Layer 13 of a small transformer language model trained on English Wikipedia (23 layers, counted from 0, width 128).
A neuron's activation on a vector x is SiLU(gate . x) times (in . x), where the dot is the dot product.

Input weights of the MLP neurons that the questions are about. A number n stands for (n - 500) times 0.0023.
n2 gate: 585 500 540 581 416 353 475 525 652 612 493 667 497 574 315 435 562 545 462 563 685 897 483 644 507 451 129 510 453 458 497 514 416 466 489 565 413 548 485 539 524 432 329 485 671 368 574 535 631 420 465 585 362 593 549 493 575 528 289 490 719 697 398 330 482 455 466 618 473 593 357 339 362 317 483 369 394 475 475 527 476 447 619 570 365 598 517 572 825 421 308 562 449 598 344 375 667 368 599 500 580 610 366 570 276 300 595 380 518 450 552 651 667 317 423 388 531 521 497 426 433 622 377 507 590 716 598 596
n11 gate: 389 563 638 552 355 417 605 545 267 411 330 394 534 549 476 453 530 363 592 703 317 486 517 386 324 741 391 541 358 490 392 671 399 263 382 570 493 385 471 601 432 613 321 421 493 460 490 390 625 545 587 563 497 292 623 679 489 538 426 385 634 587 577 584 635 388 422 521 520 654 668 510 663 337 534 527 463 263 437 419 683 605 487 563 367 566 588 288 443 703 534 530 544 452 371 803 514 420 594 371 424 358 476 663 486 517 330 326 524 500 404 541 497 445 297 577 404 500 251 410 566 295 386 534 521 500 427 556
n27 gate: 348 575 443 301 279 525 436 511 578 427 475 413 610 451 428 517 483 476 490 567 475 440 579 437 525 514 354 424 576 394 476 479 447 408 504 680 399 565 471 557 614 303 315 226 350 442 504 465 532 657 634 557 553 483 455 422 518 345 377 472 340 666 592 507 741 317 304 375 398 614 507 500 517 545 612 472 438 532 607 462 497 447 449 617 476 644 631 363 439 806 315 466 391 343 528 636 728 602 205 244 605 476 448 334 347 582 518 553 326 457 340 588 336 429 259 503 360 507 449 511 634 437 579 542 163 354 451 418
n36 gate: 532 426 639 336 506 306 561 430 449 703 625 431 317 542 463 435 568 601 525 525 405 618 622 427 608 440 626 566 415 529 435 596 500 383 395 614 468 432 480 369 506 633 458 480 585 485 551 481 404 317 484 538 452 519 377 561 748 405 522 625 772 867 515 429 464 322 466 481 580 484 405 584 640 694 500 453 453 410 558 596 587 484 491 445 442 475 497 565 475 450 215 459 559 522 635 475 365 515 436 541 456 456 506 548 439 700 359 484 381 664 566 497 607 308 472 555 471 528 488 583 334 527 376 528 305 400 440 794
n41 gate: 503 441 618 576 442 297 570 517 580 411 562 425 665 614 618 537 265 555 415 400 514 410 483 390 579 524 493 717 340 490 379 451 517 537 431 694 633 615 357 694 524 644 556 361 544 547 563 280 594 606 383 746 385 429 449 490 647 690 517 470 575 441 581 636 366 541 497 437 453 521 534 588 510 486 476 395 497 559 580 708 635 448 604 395 533 565 352 444 550 433 377 510 510 510 442 723 556 560 214 864 215 429 442 538 601 580 403 486 657 375 398 503 647 403 675 540 490 433 315 646 562 394 513 435 623 399 238 455
n64 gate: 589 514 688 407 641 493 579 567 636 361 500 518 421 536 483 411 403 602 455 662 433 415 423 734 669 708 395 566 595 482 500 571 408 435 365 596 627 545 423 539 531 352 324 489 518 585 275 454 361 402 528 710 418 318 265 450 647 404 514 274 718 660 727 336 729 476 341 478 534 536 525 486 455 570 496 629 590 521 396 455 618 654 514 480 688 588 736 598 384 500 440 438 589 447 629 623 385 510 446 538 542 701 629 607 554 575 592 557 357 471 552 698 310 646 570 500 549 746 463 543 685 530 521 426 392 615 755 263
n82 gate: 336 616 638 521 389 593 768 462 668 493 674 641 578 448 497 379 480 462 497 524 420 497 486 403 400 669 442 377 268 315 537 441 337 567 524 597 503 486 403 434 456 620 553 453 503 443 507 545 304 445 472 535 395 435 524 454 598 552 701 500 497 563 584 455 667 561 463 609 466 303 676 507 619 616 590 538 395 468 437 433 259 472 369 427 467 548 449 539 537 463 510 683 490 445 459 443 367 362 142 585 535 514 622 490 384 456 594 804 399 437 277 490 572 503 710 145 452 283 407 465 573 416 689 510 783 496 354 542
n216 gate: 521 569 497 579 558 483 517 343 696 412 558 631 556 507 301 583 450 446 389 483 357 244 497 510 636 534 487 604 318 377 563 572 551 480 439 536 405 623 366 521 557 455 469 511 297 612 624 809 558 321 439 657 521 265 695 137 534 360 437 600 500 524 652 552 601 490 463 607 559 586 476 646 503 520 480 627 613 631 421 414 317 352 520 510 293 558 553 343 665 527 442 430 626 500 641 553 276 470 472 678 327 316 460 561 393 510 531 438 373 497 550 653 415 421 459 418 517 400 386 462 606 669 493 753 677 490 422 521
n237 gate: 550 497 545 548 362 356 382 594 532 720 446 540 561 427 537 369 607 525 615 591 497 503 429 500 384 397 292 420 639 361 515 522 591 600 509 430 456 672 520 487 488 503 758 595 715 382 430 472 582 459 267 601 592 450 593 360 627 547 603 611 525 367 509 348 458 537 546 462 561 494 581 469 448 438 522 611 611 567 487 576 571 764 555 536 485 516 423 516 467 475 562 595 479 656 599 418 522 613 421 289 290 509 623 421 535 479 607 576 364 408 388 377 578 699 684 373 647 614 407 706 453 540 234 366 490 478 629 478
n267 gate: 619 609 560 620 608 538 819 420 613 644 458 486 527 700 520 656 422 330 524 733 632 465 486 594 500 556 662 593 540 584 497 672 493 362 605 121 497 524 460 549 510 447 599 594 604 584 373 361 676 614 475 553 335 414 562 465 450 699 463 394 542 668 524 292 575 401 490 514 389 365 524 486 548 527 715 335 418 793 627 636 544 302 646 547 419 409 691 593 635 493 549 394 537 556 665 520 705 568 588 528 392 623 469 314 525 500 528 528 377 309 600 524 399 493 403 524 330 456 627 525 577 430 425 607 593 645 448 295
n283 gate: 511 507 550 475 836 367 386 581 521 323 549 413 671 665 555 592 490 333 521 573 584 623 590 339 388 531 431 507 590 299 394 631 416 216 468 123 406 462 576 419 341 504 610 573 517 459 397 493 408 451 539 401 631 497 438 500 578 574 646 397 677 743 592 419 428 176 658 372 476 347 646 620 565 507 650 452 400 312 489 592 517 425 503 527 500 574 304 500 425 479 455 304 517 542 348 713 315 514 511 490 255 407 576 679 479 384 662 518 369 496 462 335 434 451 643 507 462 497 423 447 535 493 391 476 432 450 542 649
n286 gate: 552 490 549 677 484 435 513 263 513 527 500 529 506 285 430 497 557 500 650 571 655 643 513 471 817 616 368 487 617 477 289 523 510 431 289 450 455 449 571 543 407 312 447 678 516 459 598 370 523 658 546 487 490 564 574 569 553 416 447 175 474 611 367 408 400 513 462 477 513 381 542 630 315 411 510 657 436 693 582 472 462 671 516 574 619 513 576 603 387 532 639 738 705 419 548 534 346 443 329 554 458 376 331 480 395 475 510 441 444 293 513 630 555 458 713 287 422 554 509 565 490 551 500 567 457 621 422 493
n293 gate: 680 349 660 504 367 481 531 424 554 583 577 485 336 331 619 585 683 443 556 728 592 806 444 515 618 713 621 459 488 631 489 523 327 482 454 441 208 683 429 539 534 535 438 464 420 445 434 393 435 439 381 631 442 428 413 438 481 565 826 530 485 730 507 465 567 241 702 593 652 710 701 295 687 406 302 734 451 550 469 597 380 314 544 522 437 420 616 480 615 680 511 466 552 755 481 795 608 478 682 500 618 478 605 515 732 441 627 654 323 659 462 561 477 396 143 452 462 433 511 435 462 544 526 564 613 384 416 395
n309 gate: 464 521 517 379 274 592 594 681 468 456 511 570 552 376 431 448 590 472 423 588 613 603 483 326 433 532 486 395 686 358 610 586 443 551 553 610 468 531 507 350 413 410 572 485 398 722 722 701 507 475 386 447 632 458 553 180 439 461 551 580 518 564 486 382 478 138 517 568 538 770 461 607 653 382 613 483 441 604 210 369 625 679 651 773 305 507 604 681 329 697 391 739 431 482 476 507 407 551 557 622 465 365 371 344 489 658 543 685 607 550 395 475 532 390 581 387 599 490 436 575 393 507 528 665 410 475 419 600
n2 in: 489 350 546 545 348 600 458 552 122 400 676 482 475 280 486 377 667 541 826 740 552 552 522 604 511 544 438 533 481 571 543 620 459 582 559 568 548 464 431 418 555 632 541 469 703 464 372 633 500 648 545 844 556 562 504 357 587 489 691 511 482 444 377 185 549 555 551 764 446 477 441 464 627 427 574 584 402 530 432 316 438 372 352 564 590 437 547 458 575 587 626 358 471 648 401 547 496 532 590 518 345 445 434 440 207 579 690 515 489 586 500 259 559 712 563 324 518 554 650 478 493 390 822 526 303 451 389 820
n11 in: 633 320 276 408 542 367 674 390 752 320 584 714 437 523 559 397 518 643 324 549 326 637 686 557 356 621 462 545 258 263 533 576 428 346 549 548 511 289 508 424 455 415 500 413 462 390 446 367 508 402 633 542 424 972 658 388 315 659 654 407 425 504 578 312 344 422 585 500 603 558 285 645 522 552 579 511 429 481 485 496 533 438 537 511 559 424 533 271 511 493 353 433 552 270 391 434 588 596 496 448 443 455 545 435 389 504 592 676 458 807 718 511 677 610 613 441 761 723 522 435 485 556 530 639 341 412 276 619
n27 in: 656 489 550 546 391 419 428 564 842 566 425 531 597 404 310 497 431 353 301 623 606 656 490 496 539 387 490 538 489 504 483 525 795 497 436 579 904 379 698 350 563 457 561 474 511 435 643 405 479 623 574 596 621 364 584 464 629 535 777 358 391 340 435 525 507 722 524 665 589 561 549 279 431 757 535 514 469 332 378 390 403 733 606 625 384 433 434 431 541 656 528 465 552 672 612 551 350 568 292 427 324 611 556 667 525 407 607 472 454 378 399 306 623 621 402 534 465 524 473 568 532 500 435 462 561 622 465 496
n36 in: 341 275 353 523 664 581 490 571 643 287 428 449 396 503 554 635 500 426 529 426 506 403 462 529 626 690 519 500 414 441 456 305 601 447 578 450 490 424 389 634 424 362 425 329 346 428 510 629 357 590 575 438 640 532 660 523 323 548 306 506 394 296 387 503 493 433 759 470 656 530 481 440 414 370 445 452 617 559 323 374 614 379 538 288 600 561 604 315 450 557 667 408 547 568 567 618 664 563 173 484 535 573 364 536 595 462 451 474 448 444 519 545 513 464 487 288 584 557 450 617 601 490 368 519 533 487 655 428
n41 in: 415 493 620 578 248 675 675 595 532 399 376 462 706 546 538 551 527 608 438 538 623 704 459 437 588 727 677 528 804 649 524 479 521 497 504 405 517 658 573 489 362 403 756 431 427 385 496 451 702 566 567 306 553 483 604 618 496 279 629 528 364 613 592 408 644 714 311 421 384 611 633 366 555 507 566 469 645 496 600 408 459 500 664 654 368 275 466 511 643 610 524 534 435 710 320 358 578 398 461 611 402 572 517 429 539 480 415 723 574 386 576 602 692 511 682 544 556 527 463 596 539 537 370 218 471 603 549 514
n64 in: 431 467 534 329 468 726 573 316 366 716 467 714 384 522 669 384 511 289 436 507 558 691 355 705 403 378 518 518 659 525 468 551 692 681 615 514 607 475 470 507 564 500 642 650 586 632 395 482 707 725 276 630 547 326 418 321 547 518 507 295 529 326 437 431 389 652 496 676 483 478 493 423 627 649 464 408 352 591 719 419 585 496 462 510 608 493 496 478 458 387 489 613 213 403 667 406 343 455 409 482 267 677 341 554 434 329 453 315 485 493 496 561 371 424 400 403 478 278 358 475 612 409 374 468 746 482 511 606
n82 in: 511 214 360 321 568 462 396 319 215 570 371 575 533 523 791 511 331 545 526 429 711 515 415 553 511 414 601 742 620 325 423 785 443 387 515 584 556 175 480 458 597 715 496 574 635 456 508 515 470 504 474 743 568 575 694 224 378 326 434 530 616 420 320 508 554 548 518 312 496 803 515 548 448 433 342 277 607 443 588 419 312 443 694 331 358 466 533 539 423 607 613 644 452 575 608 591 573 456 653 545 786 537 418 500 469 430 303 424 584 466 399 391 511 606 455 584 365 448 323 511 485 652 621 690 384 538 526 439
n216 in: 624 646 252 453 601 457 364 478 518 317 442 686 500 634 246 518 253 335 311 572 413 573 543 699 439 493 317 610 597 493 525 496 409 552 359 581 450 284 564 442 710 493 269 590 457 608 434 428 507 331 551 413 551 536 403 570 559 395 405 660 414 409 648 577 485 500 574 445 735 621 385 659 337 528 651 582 404 368 467 496 571 419 602 252 591 500 571 530 546 574 410 152 387 460 500 273 298 654 852 475 424 631 397 435 544 644 595 380 548 350 368 496 536 475 482 497 561 380 396 642 449 669 440 521 518 515 634 540
n237 in: 786 234 553 486 514 423 561 641 535 754 564 403 370 447 538 312 551 500 497 587 437 609 445 416 437 434 656 299 543 705 254 334 504 693 370 350 643 500 467 705 569 486 404 427 483 564 454 640 394 650 535 507 550 635 635 489 286 542 565 497 451 581 339 599 518 452 411 568 578 628 650 510 490 628 479 452 390 486 358 695 620 575 463 406 368 560 572 529 585 545 685 497 381 584 521 314 415 398 496 573 682 287 572 585 511 697 518 610 387 457 622 437 647 644 580 344 476 665 695 528 648 511 384 497 712 365 395 262
n267 in: 769 471 369 445 630 554 629 326 664 616 558 615 324 580 472 715 525 475 439 720 608 540 461 572 568 392 668 657 574 529 335 737 671 458 533 353 342 553 403 405 585 459 573 485 633 587 303 547 544 644 529 551 292 529 346 555 401 587 525 319 514 605 472 394 478 557 479 493 605 412 410 677 567 319 637 589 337 708 441 757 436 353 419 404 430 522 535 467 615 666 342 606 349 360 514 559 515 570 449 386 262 518 358 348 478 482 471 496 438 368 718 652 737 602 540 367 424 567 649 445 678 397 676 350 626 668 373 364
n283 in: 406 659 600 526 623 683 405 358 477 593 409 456 518 462 518 522 303 760 625 556 440 579 581 519 474 556 670 629 631 602 598 436 425 417 481 529 563 603 578 334 618 431 344 473 641 467 629 549 568 604 707 673 277 814 578 576 557 537 271 504 348 692 799 704 477 791 507 591 475 622 493 434 404 386 552 467 504 701 538 620 394 306 413 396 529 803 423 596 330 606 746 416 562 671 389 341 428 638 580 611 750 640 574 523 398 718 684 617 474 599 337 567 455 508 459 366 534 467 547 655 511 401 383 496 458 504 470 295
n286 in: 347 317 338 529 617 337 410 550 468 365 500 626 403 311 562 559 458 437 685 535 387 361 566 468 436 549 612 783 343 379 586 479 293 469 411 517 391 365 294 421 486 558 270 603 588 514 400 663 418 486 593 543 314 129 826 558 392 589 638 584 514 514 455 518 493 462 438 554 603 442 511 497 378 427 556 577 483 608 378 396 552 392 472 507 517 677 333 500 455 462 662 465 445 292 420 473 593 304 514 573 245 441 570 393 543 648 700 328 393 231 525 734 359 518 546 459 468 524 449 668 382 477 614 553 504 604 461 342
n293 in: 418 682 288 530 491 174 596 436 318 522 470 428 496 530 726 684 391 530 513 462 333 496 382 354 590 654 390 648 522 379 362 574 474 396 676 329 713 114 602 470 411 474 631 442 538 467 379 856 279 376 608 522 647 424 411 557 552 663 425 555 479 267 412 600 478 707 186 474 421 365 509 655 597 563 547 686 529 318 431 529 584 561 471 439 94 320 513 575 475 483 346 529 379 231 462 558 487 708 326 695 590 635 559 440 578 554 306 409 413 522 250 594 479 655 641 753 457 374 372 119 556 318 412 237 513 756 444 639
n309 in: 682 429 577 306 249 430 477 592 534 378 470 504 446 548 352 511 212 551 525 655 404 296 260 637 437 412 507 340 333 656 590 291 344 536 478 665 405 677 446 370 540 361 369 531 496 575 649 530 530 562 418 463 526 515 617 646 425 618 382 152 379 455 255 541 542 594 583 372 529 530 441 608 707 297 460 453 594 444 627 734 431 459 475 528 475 559 312 455 618 547 416 286 342 397 518 386 519 511 507 533 599 525 602 341 601 407 686 638 407 478 712 319 548 333 809 575 493 363 684 600 567 359 424 383 568 653 482 526

Each question shows a token from some text and the vector x that enters the MLP there. A number n stands for (n - 500) times 0.009.

" Q": 286 637 327 649 425 671 522 501 667 540 653 465 467 530 506 571 403 629 477 418 536 565 372 367 439 389 655 392 575 607 560 435 568 571 560 316 684 509 483 491 481 483 334 700 650 640 346 601 483 356 560 512 563 351 465 583 451 571 428 450 527 439 517 795 492 568 458 506 652 662 306 580 438 653 520 546 431 503 642 644 444 696 659 479 692 436 575 355 375 389 510 406 364 455 346 561 638 479 364 472 423 210 372 499 609 490 549 528 618 418 629 357 448 494 424 532 418 495 594 499 327 423 489 361 476 471 568 591
Which neuron fires most, and how strongly? n11, at about 0.51

".": 463 519 373 528 338 509 461 430 540 660 541 548 584 626 727 622 495 596 543 530 440 414 546 416 521 525 467 434 555 532 452 653 581 574 433 404 532 442 405 266 443 497 402 509 601 356 486 645 686 460 403 476 401 663 560 680 580 304 614 576 625 397 740 450 639 659 521 616 570 573 391 530 534 596 501 359 548 413 548 440 477 553 493 528 665 579 436 423 481 385 564 494 657 272 449 611 817 292 530 457 596 373 502 533 566 495 520 524 514 752 680 273 575 448 272 513 488 560 681 528 436 346 405 319 536 507 466 474
Which neuron fires most, and how strongly? n11, at about 6.1

" |": 249 472 498 659 561 495 542 456 566 524 600 586 466 577 654 599 424 513 468 460 572 200 468 425 515 627 426 482 631 536 518 543 483 552 536 508 646 517 495 333 490 294 350 554 565 629 395 563 519 335 594 545 454 518 503 627 427 379 410 578 359 366 622 383 247 544 447 569 652 639 427 480 365 387 484 317 474 463 670 463 442 650 440 474 476 404 325 401 534 501 328 466 611 414 361 797 599 399 470 540 565 368 483 344 538 518 543 521 306 628 624 520 503 509 350 551 394 496 454 390 461 320 701 284 541 457 666 704
The neuron with the highest activation: n11

" have": 580 313 519 553 549 520 395 507 523 752 632 521 581 637 576 483 441 575 516 395 654 226 357 535 447 497 478 497 632 427 612 664 528 419 587 452 511 590 460 420 454 339 531 421 596 635 295 588 518 682 469 638 471 416 416 553 509 527 513 366 349 668 616 555 344 539 409 382 466 779 599 407 456 556 510 346 388 395 560 516 490 531 475 597 674 676 244 498 482 420 426 478 662 442 409 648 613 371 432 573 363 511 407 554 621 630 666 426 388 568 743 495 609 630 464 500 779 568 392 473 400 352 496 610 600 445 602 643
Which two neurons fire most, strongest first? n64, n283

"ary": 357 393 499 757 648 433 735 409 523 587 582 540 536 607 511 613 657 578 501 400 351 304 459 466 521 524 535 153 726 453 538 388 465 510 511 493 566 344 562 404 585 705 374 656 613 462 428 549 644 560 527 417 538 415 447 395 726 379 400 536 393 424 668 443 415 618 609 595 382 571 500 402 483 523 545 403 547 547 546 690 560 451 475 204 575 347 645 505 459 472 434 549 459 555 366 551 648 462 550 690 515 317 353 516 491 444 514 543 406 616 743 413 548 433 466 630 449 671 476 656 315 337 503 391 503 446 457 527
The neuron with the highest activation: n41

"A": 290 514 411 453 499 578 596 509 431 640 609 429 617 624 450 563 472 493 486 515 540 237 565 417 441 316 581 447 471 639 628 293 387 529 461 473 681 534 581 446 452 428 189 656 478 519 565 496 511 408 497 569 535 497 591 585 460 440 481 393 441 431 633 461 447 546 415 565 417 681 425 551 549 473 763 433 492 601 627 543 314 704 409 435 467 435 525 509 361 499 607 518 454 475 350 665 788 365 416 529 394 184 573 561 532 514 592 678 397 621 699 473 453 531 452 676 547 553 366 499 517 331 329 418 501 251 531 570
The neuron with the highest activation: n11

"ord": 610 617 326 651 488 505 577 457 488 638 727 447 429 535 434 422 518 520 483 501 566 413 405 406 572 403 480 273 670 655 673 643 580 312 639 422 707 523 679 366 503 360 460 603 736 518 413 537 600 429 618 430 474 468 527 437 533 407 413 558 356 545 326 606 489 447 549 677 556 761 581 518 401 523 481 518 447 534 572 570 485 602 494 425 520 474 322 618 448 469 427 451 598 401 260 521 540 352 502 683 522 567 408 615 490 548 616 552 581 559 650 328 425 574 453 610 693 549 539 721 421 254 554 640 557 626 709 558
The three highest activations, in order: n309, n2, n36

"S": 246 598 264 443 491 554 607 435 589 585 667 542 460 637 514 527 482 634 583 449 507 332 477 256 373 538 568 512 499 645 574 392 537 535 411 440 599 562 681 269 334 427 285 778 417 419 512 559 567 444 647 500 664 474 525 503 488 462 469 406 367 422 623 555 525 443 346 585 584 590 289 559 576 468 593 497 527 575 555 582 429 599 467 405 649 479 553 300 559 504 610 469 377 442 417 579 656 236 616 581 433 227 516 510 534 502 559 630 507 744 647 318 429 522 438 611 585 665 425 420 519 358 503 413 564 349 523 550
Which two neurons fire most, strongest first? n11, n82

"te": 420 593 471 694 522 403 706 466 473 627 522 523 529 615 573 576 613 587 532 638 471 371 633 445 503 410 531 396 718 549 636 389 389 528 459 448 666 415 494 361 495 508 498 758 557 413 331 577 624 476 476 522 530 340 585 339 542 361 573 510 197 237 732 431 447 582 485 614 592 632 586 429 401 419 671 426 602 566 564 536 470 516 485 349 498 358 641 479 533 331 497 532 556 505 406 596 534 357 373 557 535 209 475 498 537 493 762 370 474 484 584 401 435 396 509 544 464 572 689 740 409 319 539 440 513 497 427 537
Which two neurons fire most, strongest first? n286, n237

"as": 475 564 499 565 695 598 514 387 501 676 429 382 686 515 564 406 533 602 348 518 544 428 545 474 592 527 590 348 405 598 641 527 406 398 430 469 626 473 489 395 585 472 519 578 740 393 395 528 583 368 681 552 562 469 650 515 720 501 375 539 480 398 596 478 662 621 459 494 414 745 436 517 507 507 300 436 550 620 389 337 568 405 512 320 594 436 545 278 571 326 653 378 501 380 389 669 688 378 490 612 483 613 186 487 574 405 637 450 570 726 637 428 426 305 538 565 718 468 528 397 490 507 540 524 430 492 659 530
The neuron with the highest activation: n2

"re": 437 597 317 659 581 427 587 392 451 728 552 651 581 623 666 591 564 679 527 649 481 434 604 418 578 548 590 383 598 503 540 574 431 475 519 527 518 270 480 495 322 517 448 678 491 393 487 544 566 503 469 515 528 497 585 273 402 319 510 373 323 314 690 357 479 540 509 649 453 784 559 302 511 361 573 369 531 561 483 515 613 493 518 290 524 470 753 541 500 460 434 481 383 391 327 405 559 359 376 529 608 355 520 507 491 421 609 307 624 602 636 505 511 346 555 555 612 573 623 770 300 382 516 313 523 484 448 631
Which neuron fires most, and how strongly? n2, at about 3.9

" ": 466 530 426 614 691 510 426 486 693 666 749 683 502 724 766 530 338 559 538 416 600 285 543 418 508 520 512 529 535 558 379 390 577 504 548 451 543 395 635 460 508 373 318 597 564 537 354 594 506 410 478 484 527 552 537 583 508 435 325 537 323 377 520 542 466 507 491 571 389 680 549 514 361 357 313 482 389 461 778 316 421 702 479 380 468 492 369 477 603 428 462 479 552 500 583 671 646 381 392 530 536 476 530 469 572 420 443 560 405 619 502 287 509 656 507 534 248 462 485 502 483 371 422 401 432 404 629 645
Which neuron fires most, and how strongly? n2, at about 0.93

"n": 374 487 404 609 524 481 538 464 538 593 505 521 503 605 661 563 624 596 700 778 473 307 403 439 598 433 587 271 594 689 442 455 373 603 672 484 584 388 488 363 586 476 401 593 603 405 494 567 579 473 521 473 538 462 634 340 590 425 486 600 380 344 733 341 581 510 482 488 531 690 405 420 516 453 536 453 485 500 521 518 592 585 586 396 530 322 668 563 374 275 545 535 491 489 486 678 536 398 401 517 612 277 394 628 556 462 683 249 416 480 551 319 481 454 543 415 590 632 686 623 356 340 575 266 549 644 400 504
The neuron with the highest activation: n237

" sp": 273 500 434 443 423 509 448 517 535 657 665 576 455 578 574 527 544 505 552 493 574 258 508 375 439 709 607 286 598 442 463 571 521 411 575 463 495 341 640 394 639 536 437 501 668 306 376 686 473 506 579 485 385 503 606 599 526 445 200 506 654 584 397 494 560 655 494 472 548 800 379 443 295 606 299 706 395 381 469 584 356 494 512 551 614 456 501 539 552 440 494 364 540 318 429 632 534 354 460 431 468 302 398 562 402 646 501 672 529 561 571 425 466 485 476 638 516 314 512 569 494 417 644 342 510 501 494 764
The neuron with the highest activation: n82

" to": 492 513 732 667 602 474 244 651 503 709 621 642 481 526 595 489 511 653 486 397 457 350 514 319 441 493 462 415 679 383 539 489 411 509 482 361 580 376 429 265 582 539 530 435 498 366 423 630 418 540 552 497 548 485 448 555 700 443 385 513 415 548 653 551 591 441 413 501 669 757 352 391 277 528 401 323 331 378 536 532 377 540 597 507 540 571 513 471 563 556 333 327 567 393 242 649 545 472 370 588 529 487 388 441 568 663 446 410 442 540 566 412 491 485 483 650 543 509 498 587 412 441 579 515 616 513 679 763
Which neuron fires most, and how strongly? n283, at about 7.1

"20": 471 554 598 704 376 698 609 592 572 515 611 630 479 557 679 696 555 764 522 415 469 564 460 397 459 314 550 361 516 483 516 572 349 625 496 425 673 445 422 486 149 406 355 580 475 281 447 610 597 485 486 356 592 566 755 711 424 593 483 553 426 374 383 456 619 534 389 429 566 607 286 540 711 501 567 549 509 424 467 416 526 604 551 467 643 548 512 497 569 298 568 389 469 400 464 650 689 460 481 541 387 377 413 543 367 639 535 549 402 522 610 367 405 457 419 609 614 613 635 501 403 456 492 337 496 319 518 501
The neuron with the highest activation: n82

"4": 472 543 398 693 436 500 502 510 580 438 671 423 584 490 660 520 554 596 599 350 428 482 510 363 457 294 502 261 559 471 610 538 532 681 585 367 719 518 539 395 247 432 293 489 530 458 392 751 477 546 482 410 492 572 579 566 473 505 471 610 611 288 666 479 495 667 370 586 555 635 246 704 589 506 379 534 478 402 672 551 639 637 544 395 647 535 332 513 578 309 545 458 565 577 406 480 698 384 505 478 464 397 485 449 510 553 499 590 591 584 561 367 454 428 287 693 465 622 630 582 435 468 316 472 521 403 427 588
Which neuron fires most, and how strongly? n237, at about 2.6

"an": 359 588 376 552 391 574 521 433 415 598 425 506 756 561 606 485 615 689 605 630 493 451 441 433 593 467 463 444 673 627 448 345 384 336 533 508 534 372 543 378 426 576 434 586 594 435 244 470 743 383 497 469 600 415 517 451 548 448 394 518 512 411 607 408 513 483 488 539 429 669 366 460 478 553 583 426 463 670 358 520 429 517 463 467 489 537 633 452 554 399 409 529 393 558 431 532 668 427 414 663 637 124 337 560 492 323 720 432 546 647 772 445 429 587 485 432 409 653 478 748 354 401 447 506 619 703 471 530
Which neuron fires most, and how strongly? n2, at about 18

"ra": 552 654 295 454 502 556 591 546 387 514 486 693 529 581 558 635 357 427 405 522 605 402 558 320 729 406 664 456 657 378 468 377 502 599 281 406 658 413 621 377 556 387 313 531 618 671 304 583 576 383 566 506 599 396 530 550 469 372 559 408 296 351 460 297 692 491 505 498 666 635 471 488 617 421 556 624 475 570 367 444 371 410 535 373 548 404 397 557 412 448 451 344 447 536 286 608 415 508 528 565 387 376 548 435 644 422 454 411 539 576 615 510 588 520 697 529 304 471 500 314 557 483 540 487 663 446 616 636
The neuron with the highest activation: n216

"11": 490 627 449 720 564 484 584 620 611 515 752 583 410 433 630 584 626 655 640 567 419 383 672 388 656 412 678 520 533 568 595 506 320 684 490 401 663 513 635 424 492 480 272 648 520 493 414 536 594 542 446 453 508 463 559 674 563 410 535 372 478 382 482 372 442 608 381 435 565 751 180 511 507 354 371 547 559 540 590 571 571 512 531 223 514 571 530 364 701 370 595 544 465 551 526 525 562 394 425 467 531 390 487 430 579 528 443 464 342 664 618 351 555 576 288 629 423 462 675 477 427 523 423 496 491 435 667 565
Which two neurons fire most, strongest first? n36, n64

" it": 646 481 602 455 575 376 540 450 533 640 580 494 658 664 745 487 463 578 633 480 515 171 579 451 610 393 412 428 486 425 564 511 557 439 629 576 733 418 564 472 648 483 582 624 591 587 289 415 452 443 349 643 568 512 282 563 613 517 522 525 435 536 434 492 393 611 365 474 418 846 499 596 468 617 417 549 405 565 528 523 502 532 617 483 543 423 372 451 553 413 487 400 625 530 383 490 605 495 506 532 436 576 353 546 602 676 632 595 492 619 567 448 503 338 279 408 793 502 451 528 434 347 354 600 699 436 580 721
The neuron with the highest activation: n64

"L": 299 552 321 680 526 539 564 381 458 569 718 535 448 684 518 500 698 575 672 552 489 372 593 493 420 483 519 467 642 645 581 390 379 631 629 533 497 435 575 502 444 354 445 655 504 592 508 699 544 532 645 501 348 406 402 587 423 331 454 452 548 334 538 522 496 486 531 532 436 555 407 605 380 582 470 516 356 446 689 468 312 589 575 400 554 313 552 401 511 385 583 331 439 655 547 632 622 337 376 571 476 305 442 490 704 444 523 461 570 589 629 300 612 464 622 397 442 570 513 722 366 436 437 261 473 492 686 628
Which neuron fires most, and how strongly? n82, at about 0.64

"{": 365 533 488 679 414 808 462 508 563 380 623 725 403 351 590 569 365 545 495 359 402 239 348 482 454 453 617 510 501 561 454 518 671 535 378 334 565 398 652 359 455 441 376 538 505 455 399 542 393 292 459 484 579 335 496 603 641 371 342 513 538 463 665 489 508 827 386 534 442 495 356 575 422 483 479 487 394 451 650 435 540 542 524 352 527 425 538 585 563 258 464 611 628 461 517 679 608 404 513 373 498 424 620 624 434 440 614 540 631 588 586 426 430 561 459 600 291 604 624 536 492 384 312 394 431 465 607 655
The neuron with the highest activation: n64

"24": 595 571 374 642 460 568 565 576 644 509 702 503 592 410 705 693 578 659 647 434 435 530 648 345 519 348 783 483 561 520 777 461 490 486 517 349 679 551 504 480 337 552 398 478 547 511 456 560 606 664 429 399 616 389 731 591 616 529 429 439 400 419 493 381 612 716 358 450 492 564 330 555 551 352 376 581 613 500 547 534 363 575 472 313 573 515 489 409 619 333 549 551 479 535 396 525 634 422 310 468 405 557 439 383 515 560 497 554 417 534 534 196 564 525 403 589 609 494 643 531 327 499 575 326 477 368 459 567
The neuron with the highest activation: n41

"at": 437 519 432 604 499 562 638 285 407 574 511 485 358 539 511 541 546 648 518 629 450 327 563 364 693 469 609 273 597 457 608 230 477 517 592 484 659 472 463 494 403 408 209 545 516 528 388 545 543 550 574 415 732 584 329 361 633 227 407 462 554 405 432 534 597 567 467 699 440 757 503 458 533 473 570 626 406 465 620 688 516 459 568 481 506 451 647 685 483 530 700 610 419 422 519 682 637 579 503 584 490 427 337 500 454 400 548 438 456 725 632 488 513 533 368 611 524 504 512 448 507 420 568 357 620 684 683 605
The neuron with the highest activation: n64

"3": 589 424 423 568 424 535 561 528 562 413 680 406 629 482 703 513 419 542 570 339 442 452 653 359 491 381 527 235 561 497 578 488 529 624 520 389 709 407 438 435 312 419 330 522 539 273 302 716 513 553 554 466 551 565 557 615 532 528 523 596 566 219 743 473 572 530 369 603 546 607 184 638 620 534 417 452 476 389 574 563 550 681 468 521 682 564 490 543 564 323 527 439 548 500 440 489 602 474 529 414 413 397 482 411 516 595 485 503 611 582 583 398 458 289 359 698 544 679 656 588 479 383 339 349 520 391 427 554
The neuron with the highest activation: n237